Layer 7 of a small transformer language model trained on English Wikipedia (10 layers, counted from 0, width 64).
A neuron's activation on a vector x is SiLU(gate . x) times (in . x), where the dot is the dot product.

Input weights of the MLP neurons that the questions are about. A number n stands for n times 0.011.
n2 gate: -34 -6 16 -52 -2 -46 -37 21 1 6 48 27 11 -9 16 -9 16 -19 -17 23 0 -3 -35 12 -6 12 -38 -19 -10 13 68 2 -16 -33 -18 26 26 -25 -3 3 47 18 13 -32 30 39 -11 29 -4 -8 -43 6 -16 23 -4 5 35 24 -12 2 20 -8 14 3
n5 gate: 10 30 -10 -18 44 34 -7 -13 -9 47 15 -19 -10 27 -27 7 -3 -27 -34 32 -7 42 35 3 19 -26 -50 33 -23 33 -4 -8 11 -50 22 -2 -2 13 -25 -10 11 2 -1 6 -18 -4 -1 19 29 -2 22 45 34 -9 -20 26 2 -4 23 25 -5 6 -2 17
n33 gate: 42 -14 38 -35 -60 -21 -20 -9 34 22 81 9 -28 -30 -15 12 20 -17 -1 22 18 7 0 21 9 0 -27 36 2 32 -14 8 -17 -3 -21 -21 2 -6 21 0 -6 -27 -9 19 -17 -8 38 2 1 17 5 2 57 -17 -26 -29 10 29 -1 11 29 -45 3 52
n50 gate: 7 29 19 -21 -23 32 1 -34 40 42 -3 -53 -62 19 2 20 -25 14 -28 19 -45 21 -6 -6 -20 -51 23 -3 33 13 13 32 -22 -20 15 4 -47 -32 -3 -5 -23 3 -12 17 -8 -7 -14 -12 -29 -39 -44 -64 -25 18 18 22 -11 -12 -10 52 -42 -14 5 18
n57 gate: -8 27 40 -45 -4 -14 -21 -17 -19 -9 18 -34 -48 -23 49 13 30 -32 49 4 36 43 -15 0 -13 43 33 19 -22 -44 -4 59 28 4 -42 7 -28 19 -43 -41 55 17 27 -40 19 -39 2 -20 6 -63 3 5 14 -59 19 -21 27 3 -20 33 -4 2 40 -29
n63 gate: 8 -47 11 -6 -46 8 2 -31 -38 23 6 -33 -14 -19 33 -50 46 23 -14 29 -23 27 45 3 29 30 19 20 49 -23 5 -20 27 12 -2 23 14 -25 -44 17 16 1 33 -31 -14 -29 -1 -21 42 -22 -23 -14 23 -17 -22 -24 34 -10 32 -24 -17 -54 -5 -2
n64 gate: -38 41 -50 -8 5 -37 52 5 10 -4 -39 -52 -58 14 25 -21 -1 15 -30 35 -53 -13 -27 -31 77 25 12 11 -1 12 21 9 -20 -20 28 -10 8 6 9 1 -7 -13 11 -8 -11 -9 38 -15 -31 -31 -33 15 -3 27 7 10 -10 3 -26 -23 5 20 33 24
n66 gate: 10 12 -9 73 8 31 10 58 3 27 -30 -11 21 51 -88 26 28 66 26 13 -26 -24 15 -8 31 9 0 66 21 9 8 -20 29 2 -45 -39 -26 -48 17 33 -13 35 14 -9 71 -2 17 59 53 -29 24 -43 13 44 19 16 12 25 -45 8 -33 14 -40 19
n73 gate: 29 7 22 -11 34 27 18 16 -8 24 6 -8 16 49 -28 15 -54 -9 60 30 22 -2 -5 10 -44 -23 -19 -59 -24 -7 27 -30 -28 -93 0 -15 -31 -30 31 40 -23 12 6 21 10 -69 58 -4 26 20 -51 -35 6 15 53 45 14 17 30 -23 0 -45 -8 -20
n112 gate: 46 37 -77 -69 -2 -36 -2 20 -23 5 0 -5 -21 -32 -5 -2 39 27 58 58 -59 61 25 -33 53 44 31 29 39 29 14 27 24 26 -14 11 44 21 -12 27 4 -13 -33 -19 -58 -12 15 -24 34 -15 -8 69 -17 53 -3 -12 41 -14 -18 38 -18 8 -17 17
n113 gate: 0 -10 1 -6 0 24 -34 33 7 -6 8 13 5 4 -13 16 -25 2 -26 -4 -44 44 -55 -61 -9 -27 -20 -10 21 -24 -9 -7 -35 30 22 -36 -45 28 6 -35 -10 -34 35 -41 -7 8 8 -3 -8 -12 14 -39 5 -11 10 3 -27 12 37 -1 8 -10 -6 3
n119 gate: -13 37 -25 -13 -27 -11 -27 20 3 -27 11 -29 24 22 15 7 -15 35 21 36 -21 -63 -9 -31 15 -4 30 -22 18 -19 -2 4 -15 -3 -32 37 -25 0 68 41 -1 20 31 -19 25 -2 31 49 -5 5 10 14 27 2 -8 -17 4 -32 16 48 -14 -28 -3 8
n138 gate: -36 43 41 -21 25 -10 15 -54 11 45 -61 -16 -8 13 -34 17 6 6 -26 -4 -15 -25 -10 11 -6 -23 3 48 5 26 12 26 4 -31 1 -8 -9 44 -19 -6 2 -13 2 -26 -21 -2 -16 -6 -29 -39 14 -3 14 19 17 32 21 -16 -36 -21 38 11 30 14
n182 gate: 8 37 7 37 5 11 -4 32 -49 -9 0 10 33 -7 25 17 28 18 31 29 0 35 23 8 1 -22 -11 -23 -57 28 -18 10 -35 7 -15 14 35 30 9 -6 7 6 46 -7 -15 16 -2 29 -18 -1 47 -30 46 6 2 -19 22 14 37 0 28 -5 20 1
n189 gate: -27 -9 -10 -7 48 28 14 -11 -8 -47 -31 21 -25 45 -21 2 -41 4 -21 -15 0 -33 -13 12 -3 24 -32 -1 -6 8 -8 4 -14 4 49 -12 -1 -12 -10 -6 -30 30 11 -32 43 15 -14 14 33 -19 39 23 51 34 -19 -8 -4 1 -5 21 -4 -37 2 -29
n2 in: 15 -3 23 -16 -23 -24 -40 -35 -23 7 -21 -28 -16 -5 -29 -32 19 1 -4 19 33 33 9 12 9 -33 -12 -30 25 -11 21 9 31 -45 -11 14 2 12 -7 -4 -13 -23 58 3 -16 10 26 -1 8 8 13 -58 -7 37 -12 14 24 0 -18 -23 8 -14 12 -8
n5 in: -9 33 41 20 14 -10 -25 21 -30 2 1 10 -3 21 2 -3 40 -14 -40 17 -50 21 19 -12 49 15 -2 31 6 17 -34 22 -12 -8 -5 16 5 50 14 -24 -1 32 12 10 -4 68 -19 -18 23 5 22 7 -11 14 15 -7 -30 -13 -29 32 18 6 4 43
n33 in: -38 -27 1 6 21 -40 -17 1 -34 -16 -15 12 27 10 49 -24 24 -30 -1 9 -27 26 33 -28 17 -30 -17 3 21 10 33 11 -2 55 10 -2 0 -41 14 10 4 27 -17 32 12 9 -6 -25 29 -35 8 17 -18 -5 -17 15 -5 -51 20 -8 5 26 -10 22
n50 in: 19 14 -20 -20 45 -20 -29 -11 -27 -18 -32 -11 -15 7 -2 6 -37 17 -38 6 -3 32 -29 -10 13 54 -16 -12 -10 7 -13 25 27 4 9 -10 31 -22 35 2 13 12 -28 52 -23 -40 -25 15 8 39 1 -3 7 -27 -7 18 12 -17 -49 -21 -16 -11 -6 -13
n57 in: -45 -21 7 15 -17 3 9 -23 20 2 -25 -28 -16 -27 -15 67 -20 -30 22 -4 4 9 -12 -10 -18 56 2 -21 17 -26 -19 36 37 -5 -10 -26 -20 2 1 -41 32 27 -50 37 -1 -17 26 21 -41 5 1 -19 -8 -40 3 0 3 -11 -39 21 -25 5 6 -30
n63 in: -17 -2 -46 -17 38 19 25 -9 -24 -12 8 23 20 3 -3 2 -19 19 21 -22 33 16 -20 6 -16 -34 -3 -20 -22 -2 4 3 10 39 0 3 -10 28 22 13 13 44 36 23 35 -23 30 14 -9 -29 -38 -23 9 -11 -20 2 11 61 -12 17 15 26 4 4
n64 in: -51 -19 -18 -20 -15 33 18 2 37 -44 -19 11 -36 -1 19 -6 -24 21 -57 -3 -19 52 6 34 30 16 13 -23 1 -9 6 1 9 -17 -16 -8 27 11 -26 -21 -11 -28 20 -21 46 -27 29 2 -22 -35 -22 0 -53 8 -14 -24 35 -18 50 -36 19 9 8 1
n66 in: -25 -13 19 1 26 42 -7 22 5 -34 -32 -23 8 31 11 20 -36 -15 6 -11 33 5 29 30 13 -16 13 21 -49 -4 52 -41 -9 -24 -2 -53 2 -3 -13 -39 -19 33 41 -6 33 6 -3 21 15 5 -14 15 8 -18 -4 -20 13 7 5 3 -17 5 6 48
n73 in: 15 24 20 -7 -32 53 -25 -6 9 -11 -10 3 -48 15 -3 32 -12 12 34 -6 -3 12 -4 20 -2 -20 -2 18 -7 21 28 -22 -25 -59 -81 -3 -10 -27 -5 -2 -36 -12 11 7 -1 30 33 -15 -7 11 -8 -37 -18 -35 39 -10 -9 21 -29 1 23 -7 12 -49
n112 in: 40 33 -17 -15 -12 -1 -27 -24 1 -24 13 -17 -1 -17 2 -6 44 -19 68 27 -4 -4 -2 -6 -4 -11 12 9 47 32 31 -43 7 -55 17 -15 10 -30 -21 15 -9 26 44 -25 13 0 4 -5 6 -8 -24 43 3 -14 -5 55 15 -1 13 43 43 30 -18 13
n113 in: -24 6 7 -24 -13 25 33 40 29 8 -16 17 -56 -28 10 11 0 46 -20 12 11 25 -60 -1 -21 13 -13 17 -4 2 -4 11 8 -5 -12 -8 34 -5 -35 -8 -30 -14 -10 -18 -20 44 -6 1 8 -18 26 -5 3 -12 21 -29 -32 13 34 12 50 18 15 -16
n119 in: 2 -5 15 -18 -13 1 -18 32 3 36 -19 24 36 25 3 -21 -15 -21 12 -5 4 -26 -21 -25 51 -32 16 19 -24 -10 6 -46 17 1 -24 -23 -9 -40 39 16 16 8 -21 6 35 28 -19 28 18 -5 5 -21 -18 24 -26 -49 -18 -40 13 38 -33 -28 -10 -4
n138 in: 22 71 -51 -16 -4 2 48 -59 32 -15 -12 9 21 -2 15 -14 21 3 -56 -10 2 4 11 -17 8 6 -8 -10 -18 35 -8 53 14 -29 -4 -19 -10 9 -33 -4 -1 -5 -11 -29 -12 13 6 -1 -33 -21 1 -17 -3 15 -3 10 -12 -13 9 -16 -39 -5 2 43
n182 in: -16 8 40 19 0 -7 -7 -3 35 26 -43 24 15 -12 -36 38 2 15 5 11 33 3 -4 46 -12 17 -52 -11 11 -18 -10 2 -30 23 -8 -5 6 27 -14 -55 24 -35 -2 27 -49 -3 16 -17 -1 -4 24 -16 4 6 -9 -6 -18 -18 38 -38 23 3 37 -8
n189 in: 5 -27 -2 19 13 15 -47 47 50 -22 -20 14 22 0 -40 51 41 40 5 -3 16 22 -32 20 -17 38 -5 -27 -4 30 16 -1 -40 38 -31 22 -1 10 -19 -6 -23 21 7 50 3 -10 38 4 20 38 6 -13 0 -21 -22 -15 -9 31 54 12 -2 -13 27 1

Each question shows a token from some text and the vector x that enters the MLP there. A number n stands for n times 0.02.

"9": -9 2 24 -4 23 -4 38 8 -16 -14 16 2 20 -1 17 29 -2 12 -27 21 4 -23 -20 -21 38 -12 8 -14 10 20 -26 3 15 11 -16 7 12 -11 5 -17 -10 19 37 22 -3 3 35 29 9 -12 24 -18 -38 -30 2 -22 -24 43 3 -3 -61 30 -17 -24
The three highest activations, in order: n119, n112, n66

" ": 20 -23 28 10 5 -18 47 -30 -31 -17 15 -2 -60 19 3 -27 -5 -3 25 7 6 -7 4 -15 27 15 2 -12 25 35 4 -26 4 12 -15 30 13 35 3 -6 -3 -15 9 7 -2 23 12 3 -29 14 18 33 -9 -17 -5 -44 -53 20 23 17 -8 -11 26 -5
The most active neuron and its activation: n50, at about 0.25

" she": 34 29 31 -8 47 21 49 -8 -5 -2 2 3 -8 2 -4 -36 -4 29 29 -12 10 -15 -14 18 10 24 23 -23 16 2 -37 4 4 13 -21 17 9 15 18 -2 -13 -17 4 2 5 -13 -37 13 1 16 9 -8 -42 -26 12 42 -19 -42 -22 -19 -6 -18 8 -26
The three highest activations, in order: n33, n73, n66

"D": -14 9 28 -12 31 -9 29 -23 5 -17 21 27 14 7 17 22 -34 4 -9 -41 -6 -22 20 -14 16 -32 -10 -2 -7 28 -13 5 5 27 2 4 37 -12 13 -16 -6 -3 5 9 -22 34 7 20 13 43 32 -32 -40 -17 -37 -23 -13 -9 -46 -1 -26 -4 16 4
The most active neuron and its activation: n112, at about 0.67

",": -10 1 34 2 44 -12 36 -11 9 18 21 -2 -14 -7 33 10 14 20 7 2 -31 -9 0 14 -8 4 64 1 15 30 8 -15 -6 -2 -20 -5 -2 2 6 -5 14 -12 35 -19 -34 -12 2 -3 -3 -42 17 15 -46 10 1 8 -8 -1 20 -9 20 1 13 6
The two highest activations, in order: n64, n112

"b": 24 -7 9 11 25 14 15 -15 6 -7 -23 15 9 -16 39 -23 1 -9 -44 57 5 -12 0 -2 6 -45 -2 -8 10 7 -28 -12 2 27 0 0 8 -1 -7 -40 11 -4 -25 -29 -10 2 -15 14 -25 19 33 -17 -56 -29 -18 -8 15 -1 0 5 -4 -25 -17 14
The three highest activations, in order: n112, n73, n189

" time": 4 -12 5 -28 28 21 26 -14 -4 7 -6 12 2 10 19 11 -11 4 6 -13 5 -18 -26 -12 -1 -32 53 -28 19 29 -32 -17 20 11 -30 14 29 9 17 -20 14 10 21 2 -10 9 -5 23 3 26 2 -4 -22 2 21 -11 -17 40 13 8 -60 -15 -28 -41
The two highest activations, in order: n119, n33

"-": -3 1 31 -6 30 -24 40 4 -10 10 32 -4 -8 1 29 18 -18 -3 -7 -4 -26 19 -4 6 -44 12 39 4 26 21 7 -4 -13 -3 -24 -19 -13 11 7 -2 25 -6 44 -25 -20 -11 35 18 -8 -40 28 13 -39 11 -31 7 -16 -8 32 -28 3 2 6 12
The three highest activations, in order: n64, n113, n138

" year": 1 -1 24 -25 44 21 7 -16 -16 18 25 -9 -9 -10 -28 4 8 21 -3 -20 2 -10 5 -21 18 -38 34 -33 15 35 -21 -36 42 5 -17 31 30 20 14 -25 3 4 11 15 -7 -6 6 17 6 -7 7 -29 -11 -27 -5 -24 -3 10 11 -11 -46 -1 -33 -26
Which of these neurons fires most? n63

" record": -6 2 -9 -5 66 37 30 -12 4 -8 4 17 -18 -2 4 11 -14 3 24 -16 10 -6 -21 -14 25 -21 6 -12 9 20 -29 -9 18 19 -27 -9 37 17 12 -16 51 -24 3 -2 -16 -12 0 38 -5 1 8 -19 -32 0 -5 -3 9 8 -6 -12 -19 -16 0 -34
Which of these neurons fires most? n33

")": 11 -14 28 15 37 -12 22 -2 8 -5 19 6 7 5 38 -11 36 28 -14 -13 -10 -44 -8 4 38 2 56 -18 12 27 0 6 -19 20 -24 -13 25 -4 25 5 -6 -16 11 8 -25 -53 -3 14 -31 -12 29 2 -29 -10 12 -4 -3 -1 7 -12 -12 8 1 -5
Which of these neurons fires most? n64

" third": 25 -4 19 -16 54 35 15 -11 10 -22 -7 -6 1 -5 10 -5 1 34 2 9 -7 -18 4 6 14 -44 3 -8 13 28 -2 -42 23 29 -27 -4 12 17 -26 -10 2 21 1 -7 1 -3 32 24 3 18 16 17 -15 -4 -30 -8 -24 41 -5 18 -50 -13 -28 -19
The most active neuron and its activation: n66, at about 1.5

" state": 5 -8 17 -14 55 27 17 2 -8 -30 10 -11 -6 -5 -9 11 -10 13 -1 19 10 -12 12 -15 5 -21 10 -14 13 34 -31 -26 20 -14 -25 6 30 6 -11 0 6 2 17 3 -10 12 -5 31 21 9 -10 0 -20 -9 -2 -22 3 14 -19 -34 -54 -44 6 -29
Which of these neurons fires most? n73

"ry": -14 26 8 -13 15 27 23 -41 -13 -6 8 -9 51 -2 19 -6 -10 -15 11 -41 30 -7 16 -32 17 -11 0 -15 -14 13 -1 25 17 16 -19 11 17 13 -14 -11 6 -9 6 -35 -34 21 -1 39 -8 17 23 -17 -55 -31 -39 -15 11 -8 2 -1 2 4 -11 1
The two highest activations, in order: n138, n189

".\n\n": 2 -35 44 22 34 -5 39 -8 1 14 23 -2 -12 -10 19 24 -2 38 34 -6 -25 -25 20 -6 -10 2 26 -18 8 21 20 -6 2 1 -42 -19 8 26 25 -17 12 -20 23 -14 -18 -13 20 0 -17 -69 24 10 -6 1 13 22 -25 -37 19 -15 -25 24 32 6
The three highest activations, in order: n182, n57, n64

" a": 24 0 21 -19 74 6 23 25 -1 -2 6 -10 -2 -3 13 -1 -30 3 27 -10 8 -14 -20 -32 -3 -8 5 -24 -7 34 -2 -21 -6 -5 -2 -5 19 -32 -11 15 10 24 21 13 -6 12 9 15 16 -61 12 5 -15 7 -42 -19 -37 2 3 -1 -15 -14 13 -2
The two highest activations, in order: n189, n119

"197": -12 3 40 22 4 2 41 -19 -14 -11 0 14 15 10 4 23 39 13 11 -16 45 -5 -49 5 31 -24 -15 -19 -11 37 13 -15 46 18 -4 25 -30 20 -16 -1 -7 -7 2 -12 -17 8 0 23 8 6 59 22 -22 -8 6 -17 -25 11 -5 -15 -5 4 -25 -9
The two highest activations, in order: n182, n64

" of": 11 -4 8 -8 41 -9 13 4 9 9 16 6 -18 -10 22 -8 12 12 -12 20 -30 1 8 -6 -34 -7 71 3 20 35 -17 5 -9 -21 -33 -6 17 -5 14 6 20 -3 27 -20 2 10 28 26 4 -18 -5 13 -39 -6 -6 20 -17 9 20 -8 -1 8 -5 21
Which of these neurons fires most? n112

" (": 19 -10 60 -2 44 -21 14 6 -16 -5 9 -24 -33 24 13 -9 5 24 -10 -34 -16 -29 -6 -31 22 -21 33 0 1 19 9 16 -22 -13 -25 33 10 22 31 25 11 -27 3 -3 -30 5 19 10 -21 10 22 3 -23 -32 4 -18 -7 -21 15 -6 -23 -17 27 -6
The most active neuron and its activation: n119, at about 0.75

"1": -4 -10 27 12 37 -23 8 -17 -9 6 2 -9 4 -5 24 23 8 26 12 14 -1 -23 -5 -15 16 8 36 -42 15 27 -21 4 30 28 -34 19 18 15 3 -28 0 -13 5 20 2 -4 17 19 16 -36 19 -12 -21 -33 43 -21 -39 8 4 12 -39 39 -16 -8
The most active neuron and its activation: n57, at about 2.2

" the": -5 -18 25 -3 74 4 1 -17 -7 -11 9 -12 -9 20 11 9 -3 12 -6 27 -20 -14 11 8 -14 -10 36 -5 2 34 -2 -4 2 0 -24 -2 4 -8 -14 9 5 3 47 -29 12 -1 22 34 11 -6 17 -8 -9 -9 -42 12 -15 29 2 -7 -16 -34 11 6
The three highest activations, in order: n66, n189, n63

"2": -7 2 29 4 15 -23 20 2 -6 15 8 -16 11 6 22 -1 6 37 5 29 16 -17 -32 -40 41 -17 13 -24 21 33 -11 -5 26 24 -33 3 17 18 0 -24 -11 -15 17 12 0 9 13 17 20 11 23 7 -30 -46 22 -22 -24 30 2 14 -48 27 -17 -18
The two highest activations, in order: n119, n113

" club": 7 37 8 -16 48 38 16 -21 -19 -18 4 -6 -12 4 21 -3 -9 11 9 -11 0 -8 26 -9 38 0 37 -25 26 23 -39 -17 32 3 -34 8 29 9 -6 -11 32 -6 19 11 -28 24 13 34 -12 -17 -15 -16 -14 -2 -10 4 -6 -2 -2 -5 -48 -15 -20 -36
Which of these neurons fires most? n63

" Y": 51 -28 22 -23 24 30 -3 -20 -13 -44 0 -27 -11 30 39 29 -25 4 -11 15 11 -19 -7 2 -5 -41 -14 5 -1 11 -14 22 20 3 -29 -10 33 7 10 -3 3 0 -15 -3 -6 12 -8 21 -8 40 13 -28 -44 -27 -58 -1 -19 15 1 -1 3 -8 -7 -21
Which of these neurons fires most? n50

" legisl": 11 -8 29 -1 23 41 16 -5 -23 -31 23 1 -24 -6 -4 7 4 21 14 16 -12 -6 -20 -10 41 -30 -19 4 -12 27 -58 7 11 6 -33 34 23 -8 -2 6 6 -9 -1 -21 -32 9 -6 28 11 13 -27 -4 -14 -24 -10 -10 -2 -25 -12 -11 -37 -63 14 -27
Which of these neurons fires most? n119

".\n": 40 -18 33 11 28 15 23 -4 -16 6 16 9 0 -13 5 12 2 22 7 -30 -6 -38 3 -25 -9 -4 39 5 1 32 6 -13 -13 7 -30 -16 6 17 55 -21 4 -10 21 -17 -12 -13 23 -10 -19 -43 38 20 -19 -17 19 5 -26 -13 18 -28 -36 11 27 -3
The most active neuron and its activation: n2, at about 0.29

" Pe": 13 -13 16 -2 14 90 -11 -24 -10 -2 0 -5 -16 7 50 -14 -25 9 9 -19 9 -26 -3 5 -1 -44 -15 1 -18 25 -11 -20 3 11 -22 4 -4 15 -15 -2 6 1 13 -22 11 9 -13 12 -9 43 27 -6 -49 20 -14 16 -22 42 -8 -8 -27 -24 12 -21
The three highest activations, in order: n73, n33, n57